Layer 6 of a small transformer language model trained on English Wikipedia (9 layers, counted from 0, width 96).
Take only the direct path to the model's output, skipping the later layers: a vector added to the residual stream pushes a token's score in proportion to its dot product with that token's output vector.

Output vectors of the tokens that the questions are about. A number n stands for (n - 500) times 0.003.
"lected": 569 458 602 727 492 432 663 402 406 711 567 307 296 411 678 718 460 458 481 362 665 795 609 417 552 400 360 221 616 377 514 431 485 602 267 535 247 363 456 264 451 299 590 300 540 607 284 485 470 653 658 672 577 551 503 499 460 733 694 589 424 580 532 645 753 722 775 695 336 425 552 514 423 503 470 325 448 618 389 364 565 426 134 365 632 311 394 503 710 519 500 398 628 614 255 563
" Conference": 591 346 428 668 405 392 721 436 440 647 538 507 525 495 471 517 379 455 503 280 435 544 512 503 361 458 443 425 520 338 432 329 716 579 585 418 646 633 458 672 420 384 468 560 256 588 473 479 597 539 431 501 520 476 537 432 444 607 585 674 418 400 641 469 590 492 298 652 429 578 355 462 173 737 445 608 395 560 422 437 516 702 434 588 577 498 603 693 543 483 560 580 519 566 387 464
".com": 344 492 432 679 517 416 679 442 562 632 452 341 434 367 644 636 548 353 474 241 421 485 441 193 536 604 328 391 489 572 593 530 819 547 490 526 504 445 319 629 462 639 618 582 371 687 494 567 462 437 465 556 348 456 352 588 299 350 486 667 457 464 665 479 809 535 646 839 340 451 518 603 310 456 540 498 337 708 391 263 481 583 455 493 631 434 535 697 476 478 601 483 559 486 330 532
" ISBN": 252 421 540 597 502 668 575 461 434 721 585 363 466 510 468 613 406 413 208 336 339 739 643 419 292 551 473 384 315 562 389 436 417 560 376 490 570 640 404 320 372 337 462 517 489 541 574 429 656 581 638 606 404 662 358 216 474 415 551 593 419 561 442 570 597 646 284 693 350 569 643 640 455 589 575 778 326 617 309 528 678 634 250 490 708 541 495 639 641 652 631 266 567 526 268 686
" RUS": 299 463 518 704 353 529 742 373 421 775 510 433 485 371 645 543 640 382 427 357 465 698 696 572 336 516 352 401 451 415 575 531 676 460 517 482 260 510 539 624 505 317 529 594 418 602 500 583 515 483 582 481 400 463 465 372 606 425 645 737 422 372 407 480 566 493 447 500 411 393 536 516 324 445 493 576 574 625 483 417 532 438 499 614 539 376 450 606 601 616 493 483 582 454 371 595
"]": 418 309 531 712 534 410 536 591 488 635 552 395 620 204 380 474 500 284 558 320 642 640 552 353 682 535 368 356 522 478 338 491 604 625 385 490 503 361 538 455 313 689 531 473 379 637 538 443 503 369 643 669 515 494 294 491 570 533 681 379 522 240 607 609 617 616 494 579 342 774 591 429 428 440 677 458 618 594 609 305 494 421 475 421 575 442 574 742 668 343 604 300 427 478 538 436
"inning": 579 377 416 722 477 466 680 498 428 821 744 470 265 441 584 565 498 300 469 625 404 568 603 597 563 311 325 265 635 495 692 469 504 367 404 463 536 539 562 553 411 461 319 355 471 393 373 504 607 482 537 629 532 517 438 466 287 523 830 732 553 375 592 509 397 718 478 500 475 487 402 810 406 594 396 419 395 718 498 409 531 643 371 618 422 178 416 529 657 703 454 337 712 269 451 434
" windows": 354 358 399 662 475 454 686 563 448 603 549 398 576 471 502 720 606 349 288 432 178 508 589 475 595 460 400 429 412 272 582 467 598 505 468 231 331 512 601 360 441 313 656 486 459 673 426 496 319 523 658 308 493 519 436 269 401 651 779 560 456 423 439 445 626 663 493 750 435 618 542 563 265 693 253 573 486 640 517 297 629 733 412 543 598 416 392 625 753 612 763 502 526 385 475 725
"\"\n": 386 300 597 724 590 496 569 656 493 735 693 464 507 555 643 732 461 151 264 259 390 599 604 364 457 460 520 405 270 443 367 255 466 651 465 556 387 335 611 309 345 391 361 563 428 438 533 435 569 639 508 538 541 467 415 294 524 502 562 398 621 489 536 672 684 609 630 769 510 658 355 420 455 608 384 427 461 517 331 543 602 469 417 464 676 476 618 541 787 628 525 466 454 580 540 436
"imately": 607 446 344 761 549 590 747 580 520 792 606 353 229 281 584 737 355 292 283 341 307 645 713 451 681 450 503 247 660 337 558 361 575 692 403 204 348 669 461 564 433 246 374 503 577 571 403 647 568 582 625 319 184 581 352 513 320 514 521 445 513 627 584 754 696 559 168 600 129 554 601 479 313 568 646 513 417 787 243 422 556 310 283 650 675 222 292 658 731 881 660 502 694 576 260 776
" Preceded": 432 494 676 972 532 248 667 440 448 736 454 566 599 467 629 593 389 489 562 295 280 650 733 521 347 367 87 254 383 510 344 296 661 340 409 545 189 518 524 411 603 568 653 526 402 848 430 524 522 426 723 471 655 557 381 475 334 342 740 721 204 499 535 549 494 511 532 785 217 426 584 748 130 415 690 363 398 482 397 499 381 566 485 459 631 436 712 751 629 688 589 240 525 515 244 731
"ze": 363 382 561 465 518 657 584 447 469 617 666 293 488 283 686 456 595 321 496 504 533 740 541 493 507 325 447 384 521 548 593 520 623 547 527 484 382 429 427 620 609 699 605 368 383 594 420 593 530 547 509 376 388 530 436 449 554 708 510 372 469 415 673 375 682 513 374 613 291 564 404 642 491 477 548 446 465 590 321 605 445 643 533 478 491 529 317 518 530 529 376 409 558 444 589 434
" whom": 362 421 348 609 475 582 742 572 431 632 629 588 476 164 477 613 460 285 220 348 495 705 761 485 839 399 295 409 577 225 585 602 515 592 718 546 470 562 452 442 566 636 230 593 424 411 425 317 495 441 633 271 454 449 464 474 456 490 701 699 353 418 510 563 873 397 340 530 465 542 522 657 308 318 396 434 483 865 312 483 601 551 349 595 767 438 543 578 611 598 607 495 464 384 282 626

Output weights of attention head 3. The head adds the sum of these rows, row i times number i of z. A number n stands for (n - 500) times 0.00043.
o0: 729 607 702 630 193 532 551 425 449 360 413 483 609 518 582 387 543 474 668 528 665 521 521 449 682 690 364 474 585 412 333 614 700 566 516 417 364 662 500 659 512 512 348 298 691 415 339 615 486 171 522 401 558 542 447 404 461 677 507 393 520 380 357 362 478 464 474 365 528 615 497 427 624 546 438 547 455 603 911 489 299 504 513 617 496 393 713 504 349 403 512 326 263 436 486 440
o1: 510 100 572 393 470 622 773 647 643 302 623 619 743 466 452 461 596 362 743 513 625 627 540 399 409 526 555 438 474 496 407 296 495 570 274 333 424 479 528 542 491 373 388 661 521 258 685 388 395 563 574 528 362 434 661 463 505 350 485 597 523 581 591 621 687 318 496 380 590 693 388 346 722 117 383 743 410 547 472 687 477 623 476 586 456 505 393 394 462 511 433 624 430 694 620 454
o2: 505 376 509 145 698 446 710 506 425 514 635 722 527 498 552 455 407 310 748 642 394 638 340 496 484 762 692 512 446 417 370 511 511 352 577 511 285 676 470 469 376 416 402 546 669 533 450 336 632 503 415 459 574 487 404 419 606 447 557 486 575 612 355 570 301 508 492 482 573 485 345 612 566 361 604 451 329 423 410 572 390 532 647 608 307 606 524 665 462 575 539 454 693 569 400 338
o3: 501 413 430 538 452 383 486 596 369 536 670 608 769 548 721 639 530 447 299 365 460 426 519 540 698 376 500 484 492 491 485 680 584 409 505 620 437 331 403 638 520 414 550 569 445 568 386 449 367 507 459 492 595 652 439 501 594 505 262 517 345 556 510 713 564 518 600 542 401 605 489 88 444 665 134 534 515 557 668 398 357 652 460 437 660 319 463 561 482 573 471 662 380 578 611 316
o4: 300 532 242 498 686 577 623 306 565 500 537 605 666 498 582 300 471 608 816 520 624 746 437 422 432 588 642 597 575 417 552 744 450 503 386 501 582 490 754 499 397 544 508 659 427 303 632 348 239 763 786 700 429 374 425 579 282 348 535 506 385 510 491 474 400 378 480 497 326 438 416 317 403 455 448 476 866 401 499 606 542 376 389 374 492 733 369 489 477 420 378 471 470 499 499 590
o5: 725 499 710 771 794 332 351 271 426 374 254 395 318 399 416 410 362 420 467 541 196 209 340 538 529 580 514 652 550 424 483 501 602 423 436 487 648 616 488 557 541 520 374 698 703 458 419 165 465 421 623 473 519 553 383 373 288 646 515 467 532 450 632 623 446 537 539 675 501 568 456 694 718 606 481 422 371 748 359 421 456 611 528 550 550 586 469 699 513 297 540 597 571 419 415 557
o6: 587 310 607 653 530 608 418 512 421 434 759 516 481 751 491 300 620 700 426 587 570 579 360 412 537 641 541 450 418 343 561 500 637 519 633 171 338 485 355 369 711 493 394 606 419 430 537 471 275 741 487 526 479 368 636 521 776 494 344 647 578 832 276 364 486 480 518 437 666 648 346 490 349 450 313 510 278 323 656 470 420 638 392 525 589 418 854 253 397 541 483 468 399 600 580 492
o7: 582 404 454 541 345 368 552 346 495 541 358 478 338 321 469 376 594 422 473 338 400 465 523 672 513 473 494 422 341 573 482 407 416 557 692 693 516 215 618 516 450 209 614 442 463 470 348 515 734 98 623 489 606 579 679 581 711 557 452 696 367 724 313 536 287 562 599 494 566 545 547 499 499 377 506 429 672 473 621 532 663 401 716 677 338 464 579 656 707 568 481 669 475 625 481 480
o8: 523 616 452 609 521 519 579 469 608 607 644 342 686 460 650 276 513 510 328 404 702 478 658 359 314 641 608 595 595 512 463 466 490 669 361 530 542 522 477 627 616 604 461 429 511 342 665 629 599 453 353 711 385 389 453 486 553 282 515 597 383 525 638 486 561 311 409 515 533 503 433 532 144 369 470 409 278 651 451 522 440 467 662 750 407 353 392 602 262 594 552 531 586 401 325 553
o9: 425 567 787 521 470 394 665 361 356 336 758 362 560 418 846 425 231 388 639 501 513 452 472 505 239 533 467 723 357 801 607 502 455 506 489 675 410 393 536 410 796 552 503 709 605 410 677 421 387 435 520 509 597 598 589 606 583 415 370 423 311 539 689 466 564 317 475 685 575 363 396 427 506 578 496 528 366 516 362 566 449 506 450 122 738 574 491 397 449 413 628 437 524 249 349 653
o10: 606 489 419 433 727 560 386 462 385 442 404 483 531 463 562 552 657 543 286 350 387 570 329 472 670 550 465 331 380 642 335 547 277 538 590 526 461 647 503 527 654 515 402 470 398 596 650 373 415 556 691 490 216 469 454 596 409 342 531 477 409 776 554 496 439 516 483 523 345 552 466 519 464 679 407 525 299 453 400 597 674 690 443 668 594 518 713 570 378 648 439 510 455 361 514 611
o11: 438 230 219 538 514 525 489 510 301 496 426 518 449 726 724 508 435 738 632 403 198 411 299 656 461 174 517 737 441 547 551 420 499 646 373 566 831 420 387 682 455 298 430 558 575 412 409 514 290 608 636 449 692 473 641 231 348 650 551 802 607 336 541 556 452 796 432 726 398 533 228 341 256 485 465 550 544 645 461 324 464 520 700 238 552 436 516 801 752 334 639 488 457 537 711 417
o12: 441 468 554 598 477 544 399 366 382 625 463 441 551 575 408 613 661 457 635 646 503 654 416 660 338 493 560 314 343 519 467 693 372 499 458 385 655 312 479 733 636 564 570 580 402 568 398 654 423 642 476 479 497 454 520 276 464 474 575 570 540 557 459 536 544 641 644 290 343 291 728 435 675 441 366 467 646 463 375 561 467 572 363 503 597 637 532 339 467 354 506 342 709 373 574 486
o13: 408 589 591 202 543 510 664 463 758 472 300 477 413 474 709 543 497 378 498 583 663 643 857 496 360 526 342 601 586 532 397 608 798 637 541 446 431 583 513 378 383 336 576 316 569 545 646 344 465 476 300 703 481 493 331 402 503 399 547 607 487 645 194 443 678 450 620 696 636 471 668 350 598 184 558 411 366 406 480 632 462 178 668 623 674 504 336 369 477 570 374 493 619 451 449 314
o14: 552 701 401 275 506 444 328 510 638 560 422 536 636 528 558 621 493 461 567 361 567 772 466 719 417 449 568 531 692 617 772 380 393 460 446 498 555 549 754 504 413 233 569 490 399 376 516 479 490 808 578 353 536 533 358 600 433 317 487 342 376 470 336 474 684 481 679 487 289 394 481 746 454 303 518 352 508 626 427 500 490 521 470 359 592 560 596 596 514 559 335 617 387 314 456 508
o15: 407 409 524 508 461 518 452 724 589 479 302 470 453 531 642 597 525 798 521 458 264 654 517 481 771 460 685 548 619 334 554 536 549 515 382 643 780 521 380 525 259 278 369 473 296 460 508 437 425 554 511 658 561 702 676 249 526 352 501 741 485 382 439 501 265 513 536 431 659 517 303 417 541 393 363 693 457 519 697 489 501 570 538 473 561 481 479 534 435 583 428 513 413 373 547 486
o16: 729 533 514 451 349 369 529 634 376 461 379 332 479 500 204 413 628 487 626 408 305 524 659 629 502 333 449 492 438 632 594 556 796 471 351 443 624 581 520 302 598 492 511 362 603 511 507 496 442 458 416 503 724 546 521 449 258 688 524 507 594 510 397 548 285 601 393 431 475 715 633 573 379 560 459 407 537 644 483 354 563 416 816 487 630 650 492 598 546 219 321 655 642 480 549 291
o17: 625 577 584 624 354 546 556 446 489 466 641 506 258 303 716 380 528 569 630 699 599 499 758 399 444 733 619 372 319 726 481 583 465 340 460 389 416 578 356 479 722 453 649 502 459 453 419 608 634 519 342 611 381 419 426 573 645 472 446 743 399 235 432 667 513 353 548 346 596 476 789 645 464 307 405 372 433 337 561 499 628 435 422 558 411 324 440 293 437 606 522 373 699 763 507 391
o18: 684 526 510 539 510 440 570 451 322 397 510 612 414 496 308 382 444 364 510 505 540 464 698 279 417 550 295 531 510 625 628 331 668 186 593 786 620 694 549 491 322 358 519 259 641 581 444 364 788 318 315 474 439 565 293 662 553 368 695 711 593 480 521 447 569 540 596 315 461 435 284 618 633 483 532 449 721 614 563 574 456 441 500 585 551 631 384 556 555 85 401 563 718 438 487 443
o19: 538 350 572 571 530 563 464 663 798 540 517 499 279 559 517 484 552 577 380 476 488 356 503 445 791 533 406 790 601 487 462 330 465 664 294 667 542 544 232 380 334 583 514 364 505 453 551 389 698 118 441 339 593 542 551 586 721 544 467 572 437 470 526 628 524 653 442 521 549 428 660 438 581 549 719 315 323 610 642 571 472 369 516 420 469 429 417 437 562 368 410 516 329 523 451 546
o20: 264 477 606 390 703 680 664 434 487 543 384 499 580 364 510 406 391 223 592 710 572 725 643 661 276 505 489 631 500 448 513 530 730 374 673 792 410 734 368 507 623 476 479 625 482 493 564 306 709 517 442 601 375 535 449 318 467 592 556 541 311 462 344 433 615 527 494 371 684 447 493 702 408 418 732 547 448 347 559 793 290 25 405 771 442 439 460 353 223 463 293 432 572 583 622 371
o21: 398 261 546 529 660 567 656 375 454 542 465 551 666 316 577 259 758 429 596 517 482 790 779 597 472 441 509 525 377 513 570 752 264 489 339 625 442 317 560 543 647 484 445 642 455 398 747 503 333 362 591 574 642 639 554 347 548 690 780 453 547 548 610 347 264 662 545 341 376 268 370 626 251 459 445 483 647 606 386 375 512 350 264 450 363 446 546 461 471 492 519 499 564 398 453 554
o22: 314 648 307 438 625 778 555 411 417 531 380 679 346 581 399 482 547 443 382 486 294 627 667 481 630 540 312 429 519 590 329 317 655 378 575 558 582 514 570 572 509 550 415 194 435 397 581 395 813 468 455 264 523 640 540 391 554 551 757 578 596 350 533 558 422 603 492 512 302 389 279 630 298 526 581 556 537 525 518 861 451 623 566 529 305 462 248 206 461 446 586 914 677 442 536 486
o23: 467 539 436 577 609 345 784 474 407 522 578 478 439 547 360 570 501 601 305 571 513 516 568 387 612 351 338 396 642 465 565 529 647 536 489 332 580 492 317 382 552 365 475 528 407 368 309 422 566 516 436 408 510 550 409 511 427 388 590 633 575 495 436 442 678 402 406 586 270 637 558 486 405 660 696 524 513 549 586 629 707 488 674 585 401 420 352 422 440 621 621 560 399 486 594 504
o24: 646 279 648 531 818 324 503 456 397 515 420 534 610 417 518 494 521 538 470 454 533 685 583 544 584 537 513 605 463 371 454 402 177 539 665 452 497 568 713 393 508 390 333 503 604 508 408 408 516 520 634 404 548 388 375 479 507 494 591 371 333 482 503 534 380 508 655 480 352 387 420 667 423 464 474 538 613 626 447 396 695 692 526 272 685 458 604 548 487 460 330 413 453 672 617 496
o25: 555 502 493 742 512 541 395 392 354 382 526 405 387 513 419 501 335 671 688 366 436 425 332 422 590 335 482 437 508 554 305 516 456 427 363 485 657 184 607 561 588 774 607 427 598 538 652 384 365 527 538 611 430 586 526 643 552 335 433 594 366 524 388 550 535 537 501 636 656 571 449 457 540 549 550 440 396 722 621 602 650 572 500 407 554 346 454 568 462 669 679 358 346 504 392 454
o26: 503 634 460 602 594 376 596 653 298 612 449 369 327 507 456 588 650 700 688 485 523 477 396 523 529 628 544 526 741 322 491 456 566 523 408 152 562 513 176 444 587 351 525 505 558 574 397 548 558 778 485 295 292 408 448 731 545 525 526 536 484 421 703 465 455 249 625 597 797 575 487 264 602 382 456 624 448 449 597 334 506 475 744 535 549 340 577 271 460 406 528 642 486 396 567 350
o27: 647 425 143 441 664 435 653 236 698 513 284 545 567 504 659 622 347 366 487 406 383 412 493 415 596 632 600 380 564 348 514 401 409 383 507 629 440 706 342 491 308 427 369 440 506 412 460 616 640 360 470 502 524 505 348 570 575 786 491 416 681 766 374 392 360 668 580 506 448 552 369 602 515 678 712 446 444 491 497 384 683 391 463 683 492 577 426 431 543 587 436 568 452 522 727 539
o28: 824 462 475 414 410 603 499 467 653 252 451 665 315 588 485 658 316 545 560 329 257 640 536 361 570 571 513 580 663 375 460 539 621 517 787 421 541 376 431 453 483 306 529 404 400 536 385 273 392 427 290 725 591 614 526 541 563 473 535 604 484 500 302 422 328 461 534 524 644 367 391 711 430 592 517 330 417 457 689 666 700 308 822 654 808 430 330 436 572 497 562 491 419 609 255 481
o29: 446 499 446 548 530 569 700 379 379 549 558 605 478 637 731 275 497 385 368 496 626 304 428 335 251 307 636 610 213 509 601 601 232 707 387 500 736 610 381 515 544 564 415 459 646 654 705 458 486 528 510 496 634 413 270 603 593 608 559 333 710 400 627 347 507 509 354 482 437 408 704 733 480 508 529 294 404 490 381 380 496 557 315 428 700 403 556 506 509 528 466 535 561 419 701 385
o30: 487 600 604 300 354 454 498 589 785 447 865 213 406 655 541 562 321 614 661 359 301 447 542 551 439 592 568 499 466 521 496 409 758 540 758 681 501 527 590 580 549 584 537 564 535 549 372 467 358 459 679 506 501 540 491 655 366 553 316 472 395 477 490 237 549 457 407 344 317 474 451 575 187 402 468 407 201 761 498 644 389 560 445 457 682 648 528 553 597 492 456 704 188 266 346 583
o31: 423 211 674 368 258 435 502 436 539 409 552 467 392 523 627 646 560 477 596 338 596 459 360 396 526 637 421 338 821 368 537 510 589 251 467 465 844 553 376 347 396 386 618 482 568 439 688 333 450 407 470 573 442 577 678 818 586 661 553 730 803 378 488 482 680 429 637 409 658 225 681 466 362 454 267 493 268 470 469 510 425 678 573 469 580 585 411 594 579 593 680 492 175 603 494 429

Each question shows a token from some text and the vector z that the head gathered there. A number n stands for (n - 500) times 0.0052.

"acy": 454 538 473 561 581 506 684 413 520 396 507 563 503 388 332 610 445 354 337 566 459 500 387 490 462 501 492 558 656 633 475 594
Which of these tokens does it push down most? " Preceded"

" which": 436 477 452 490 593 427 535 475 501 533 494 545 528 473 525 454 475 430 485 540 586 548 581 448 497 522 451 434 492 519 486 445
Which of these tokens does it push down most? "imately"

"is": 445 478 550 564 675 369 500 421 476 503 521 461 529 464 561 400 459 403 440 565 542 502 511 430 510 459 382 571 468 561 564 395
Which of these tokens does it push up most? "ze"

" wh": 423 432 474 471 493 473 497 515 546 482 548 504 462 461 543 510 514 483 525 528 475 524 490 496 554 512 553 510 555 548 463 492
Which two tokens does it push up most, strongest first? "imately", "inning"

"oring": 402 471 435 495 600 553 524 499 524 467 501 589 586 409 399 528 486 386 467 562 481 499 556 443 428 509 461 538 520 564 479 465
Which two tokens does it push up most, strongest first? " windows", " Conference"

" been": 392 491 470 508 556 519 522 483 475 489 506 528 539 487 541 422 397 452 495 445 511 506 466 452 572 468 516 443 530 528 451 416
Which of these tokens does it push up most? "\"\n"

" the": 496 497 485 466 598 306 550 526 572 546 547 522 448 508 534 444 448 427 490 497 685 555 668 465 516 503 486 410 544 506 489 457
Which three tokens does it push up most, strongest first? " RUS", "ze", " whom"

" field": 448 414 401 511 572 534 459 463 536 435 505 574 545 435 451 526 502 426 465 586 470 541 519 446 491 491 440 529 488 583 494 425
Which of these tokens does it push down most? " RUS"

" D": 417 464 467 457 555 506 527 462 507 520 550 503 503 414 603 447 394 474 458 505 519 532 478 443 580 515 498 454 482 537 474 431
Which three tokens does it push up most, strongest first? " ISBN", " Preceded", "\"\n"

" Swan": 491 353 652 415 487 512 334 609 488 384 477 730 351 455 611 704 584 296 623 714 515 573 599 585 597 434 389 503 611 530 626 407
Which three tokens does it push up most, strongest first? "inning", " Conference", " windows"

"ew": 438 490 465 487 538 435 554 471 554 457 444 530 454 471 506 527 513 473 495 545 484 477 481 482 504 529 530 468 537 569 515 478
Which two tokens does it push up most, strongest first? " Conference", "\"\n"

"il": 454 424 482 467 476 478 516 517 567 491 545 519 458 465 538 509 526 500 524 534 471 538 477 507 567 491 556 520 587 545 463 492
Which of these tokens does it push down most? "ze"

"ations": 341 400 424 561 507 487 603 418 461 616 467 674 508 375 473 524 570 358 434 531 411 603 532 588 533 465 536 476 543 610 511 491
Which of these tokens does it push up most? " windows"

" World": 454 452 476 496 558 464 477 476 539 502 525 546 439 460 556 515 515 465 517 576 474 541 510 489 557 517 501 512 541 537 493 483
Which of these tokens does it push up most? " whom"

" was": 443 516 521 503 509 439 634 510 519 481 443 531 449 482 461 499 454 467 447 541 516 460 518 537 475 527 538 489 648 498 469 529
Which of these tokens does it push up most? " Conference"

"al": 431 453 462 500 546 451 505 470 537 460 510 529 478 456 552 522 512 454 477 569 448 517 480 501 524 511 530 525 517 556 502 470
Which of these tokens does it push down most? " RUS"

" Naz": 421 431 468 454 606 387 464 529 586 510 598 466 448 451 575 506 412 422 530 502 548 615 545 438 559 547 430 519 514 570 464 421
Which three tokens does it push up most, strongest first? " ISBN", " Preceded", " whom"

" W": 436 498 480 526 427 591 451 386 484 626 407 429 516 432 635 507 462 420 428 586 568 415 545 308 442 458 474 520 545 448 623 330
Which of these tokens does it push down most? "inning"

"v": 450 462 464 502 541 452 509 485 522 455 515 543 471 449 528 532 517 492 533 572 484 507 491 473 536 516 488 508 547 527 485 478
Which of these tokens does it push down most? "ze"

"res": 413 476 506 504 510 456 510 542 528 403 480 562 486 408 505 492 534 476 565 506 464 450 440 458 552 532 542 505 539 483 481 471
Which of these tokens does it push up most? " Conference"

",": 467 488 486 509 543 436 528 508 507 551 512 537 454 486 550 478 462 437 474 538 564 522 563 459 523 498 509 420 582 491 514 487
Which of these tokens does it push up most? " whom"

" an": 394 432 451 520 532 481 555 453 503 525 482 570 484 417 515 522 529 425 471 566 459 538 484 515 531 478 521 496 521 580 504 461
Which of these tokens does it push up most? " windows"

" M": 465 486 439 466 572 484 512 490 556 479 514 562 507 470 440 552 460 484 502 580 504 513 561 464 474 477 478 501 521 582 485 461
Which three tokens does it push up most, strongest first? " ISBN", "inning", " Conference"

"0": 429 459 450 498 517 568 511 427 551 514 449 546 430 467 533 478 498 462 517 593 482 455 446 509 546 549 552 472 559 560 531 478
Which of these tokens does it push up most? ".com"

"ason": 508 534 421 552 464 535 537 397 612 567 522 529 457 421 449 585 484 400 445 635 393 437 463 499 386 510 519 451 659 611 603 648
Which three tokens does it push up most, strongest first? ".com", " Conference", " windows"

" by": 454 502 537 474 633 513 519 449 499 537 568 669 408 297 619 664 507 273 494 515 393 550 569 447 615 494 489 524 576 543 560 428
Which three tokens does it push up most, strongest first? " windows", " Conference", "\"\n"

" in": 371 392 485 310 736 506 364 509 384 697 564 570 520 335 605 409 383 340 648 481 482 614 687 299 633 474 378 464 368 458 431 325
Which three tokens does it push up most, strongest first? " Preceded", " ISBN", "ze"

" July": 415 448 453 526 534 580 516 411 538 556 452 553 408 469 527 471 481 437 497 597 475 439 423 506 548 567 551 478 558 574 514 484
Which of these tokens does it push up most? ".com"

"ing": 430 471 401 485 519 562 468 513 471 445 480 518 514 386 451 504 493 477 480 548 482 605 592 464 468 506 434 530 552 581 479 494
Which two tokens does it push up most, strongest first? "inning", " windows"

" attended": 473 503 516 512 612 447 519 439 517 533 504 611 451 345 628 566 521 376 490 524 399 571 516 481 565 525 478 485 470 603 568 432
Which of these tokens does it push down most? " RUS"

"tt": 531 209 462 474 463 478 343 437 458 590 622 507 596 311 783 469 528 269 678 410 500 755 844 321 695 487 245 480 296 650 536 231
Which of these tokens does it push down most? ".com"

" Ha": 487 537 605 368 733 297 545 553 495 519 509 480 482 521 559 513 379 510 633 558 682 455 495 360 503 399 456 501 561 566 564 346
Which two tokens does it push up most, strongest first? " RUS", "ze"

" ": 416 449 457 510 551 461 509 456 523 505 499 539 491 441 540 516 521 461 470 575 461 531 473 510 531 509 507 495 496 578 505 468
Which of these tokens does it push down most? " RUS"

"V": 396 463 454 447 607 549 388 574 461 528 470 516 630 460 605 449 449 476 488 544 591 681 579 281 636 417 353 482 500 585 466 214
Which of these tokens does it push up most? " Preceded"

" from": 381 421 471 491 501 573 458 506 511 496 523 508 488 404 577 534 522 439 538 543 441 557 533 418 533 526 493 473 489 587 443 439
Which of these tokens does it push up most? "inning"

" participated": 448 445 453 504 549 495 481 467 563 447 485 534 522 444 510 524 526 503 511 570 525 530 504 468 489 494 490 497 494 550 489 475
Which of these tokens does it push down most? "\"\n"

" Gor": 416 348 484 538 558 469 444 531 476 497 484 699 378 375 575 628 540 256 599 576 446 497 662 520 574 527 459 520 543 475 504 400
Which three tokens does it push up most, strongest first? " windows", " Conference", "inning"

" being": 384 388 429 546 532 485 551 443 482 569 466 595 503 388 494 510 566 392 472 532 403 556 514 554 516 474 538 462 542 604 516 470
Which three tokens does it push up most, strongest first? " windows", " Conference", "\"\n"

"He": 493 520 491 482 565 424 544 486 529 514 457 550 454 477 486 505 479 437 502 535 556 524 581 454 497 495 478 453 561 525 500 485
Which of these tokens does it push down most? "imately"

".\n\n": 485 500 524 520 581 419 565 469 552 479 541 602 446 370 615 570 502 373 504 489 403 559 515 511 555 497 454 484 513 581 579 445
Which three tokens does it push up most, strongest first? " windows", " Conference", "\"\n"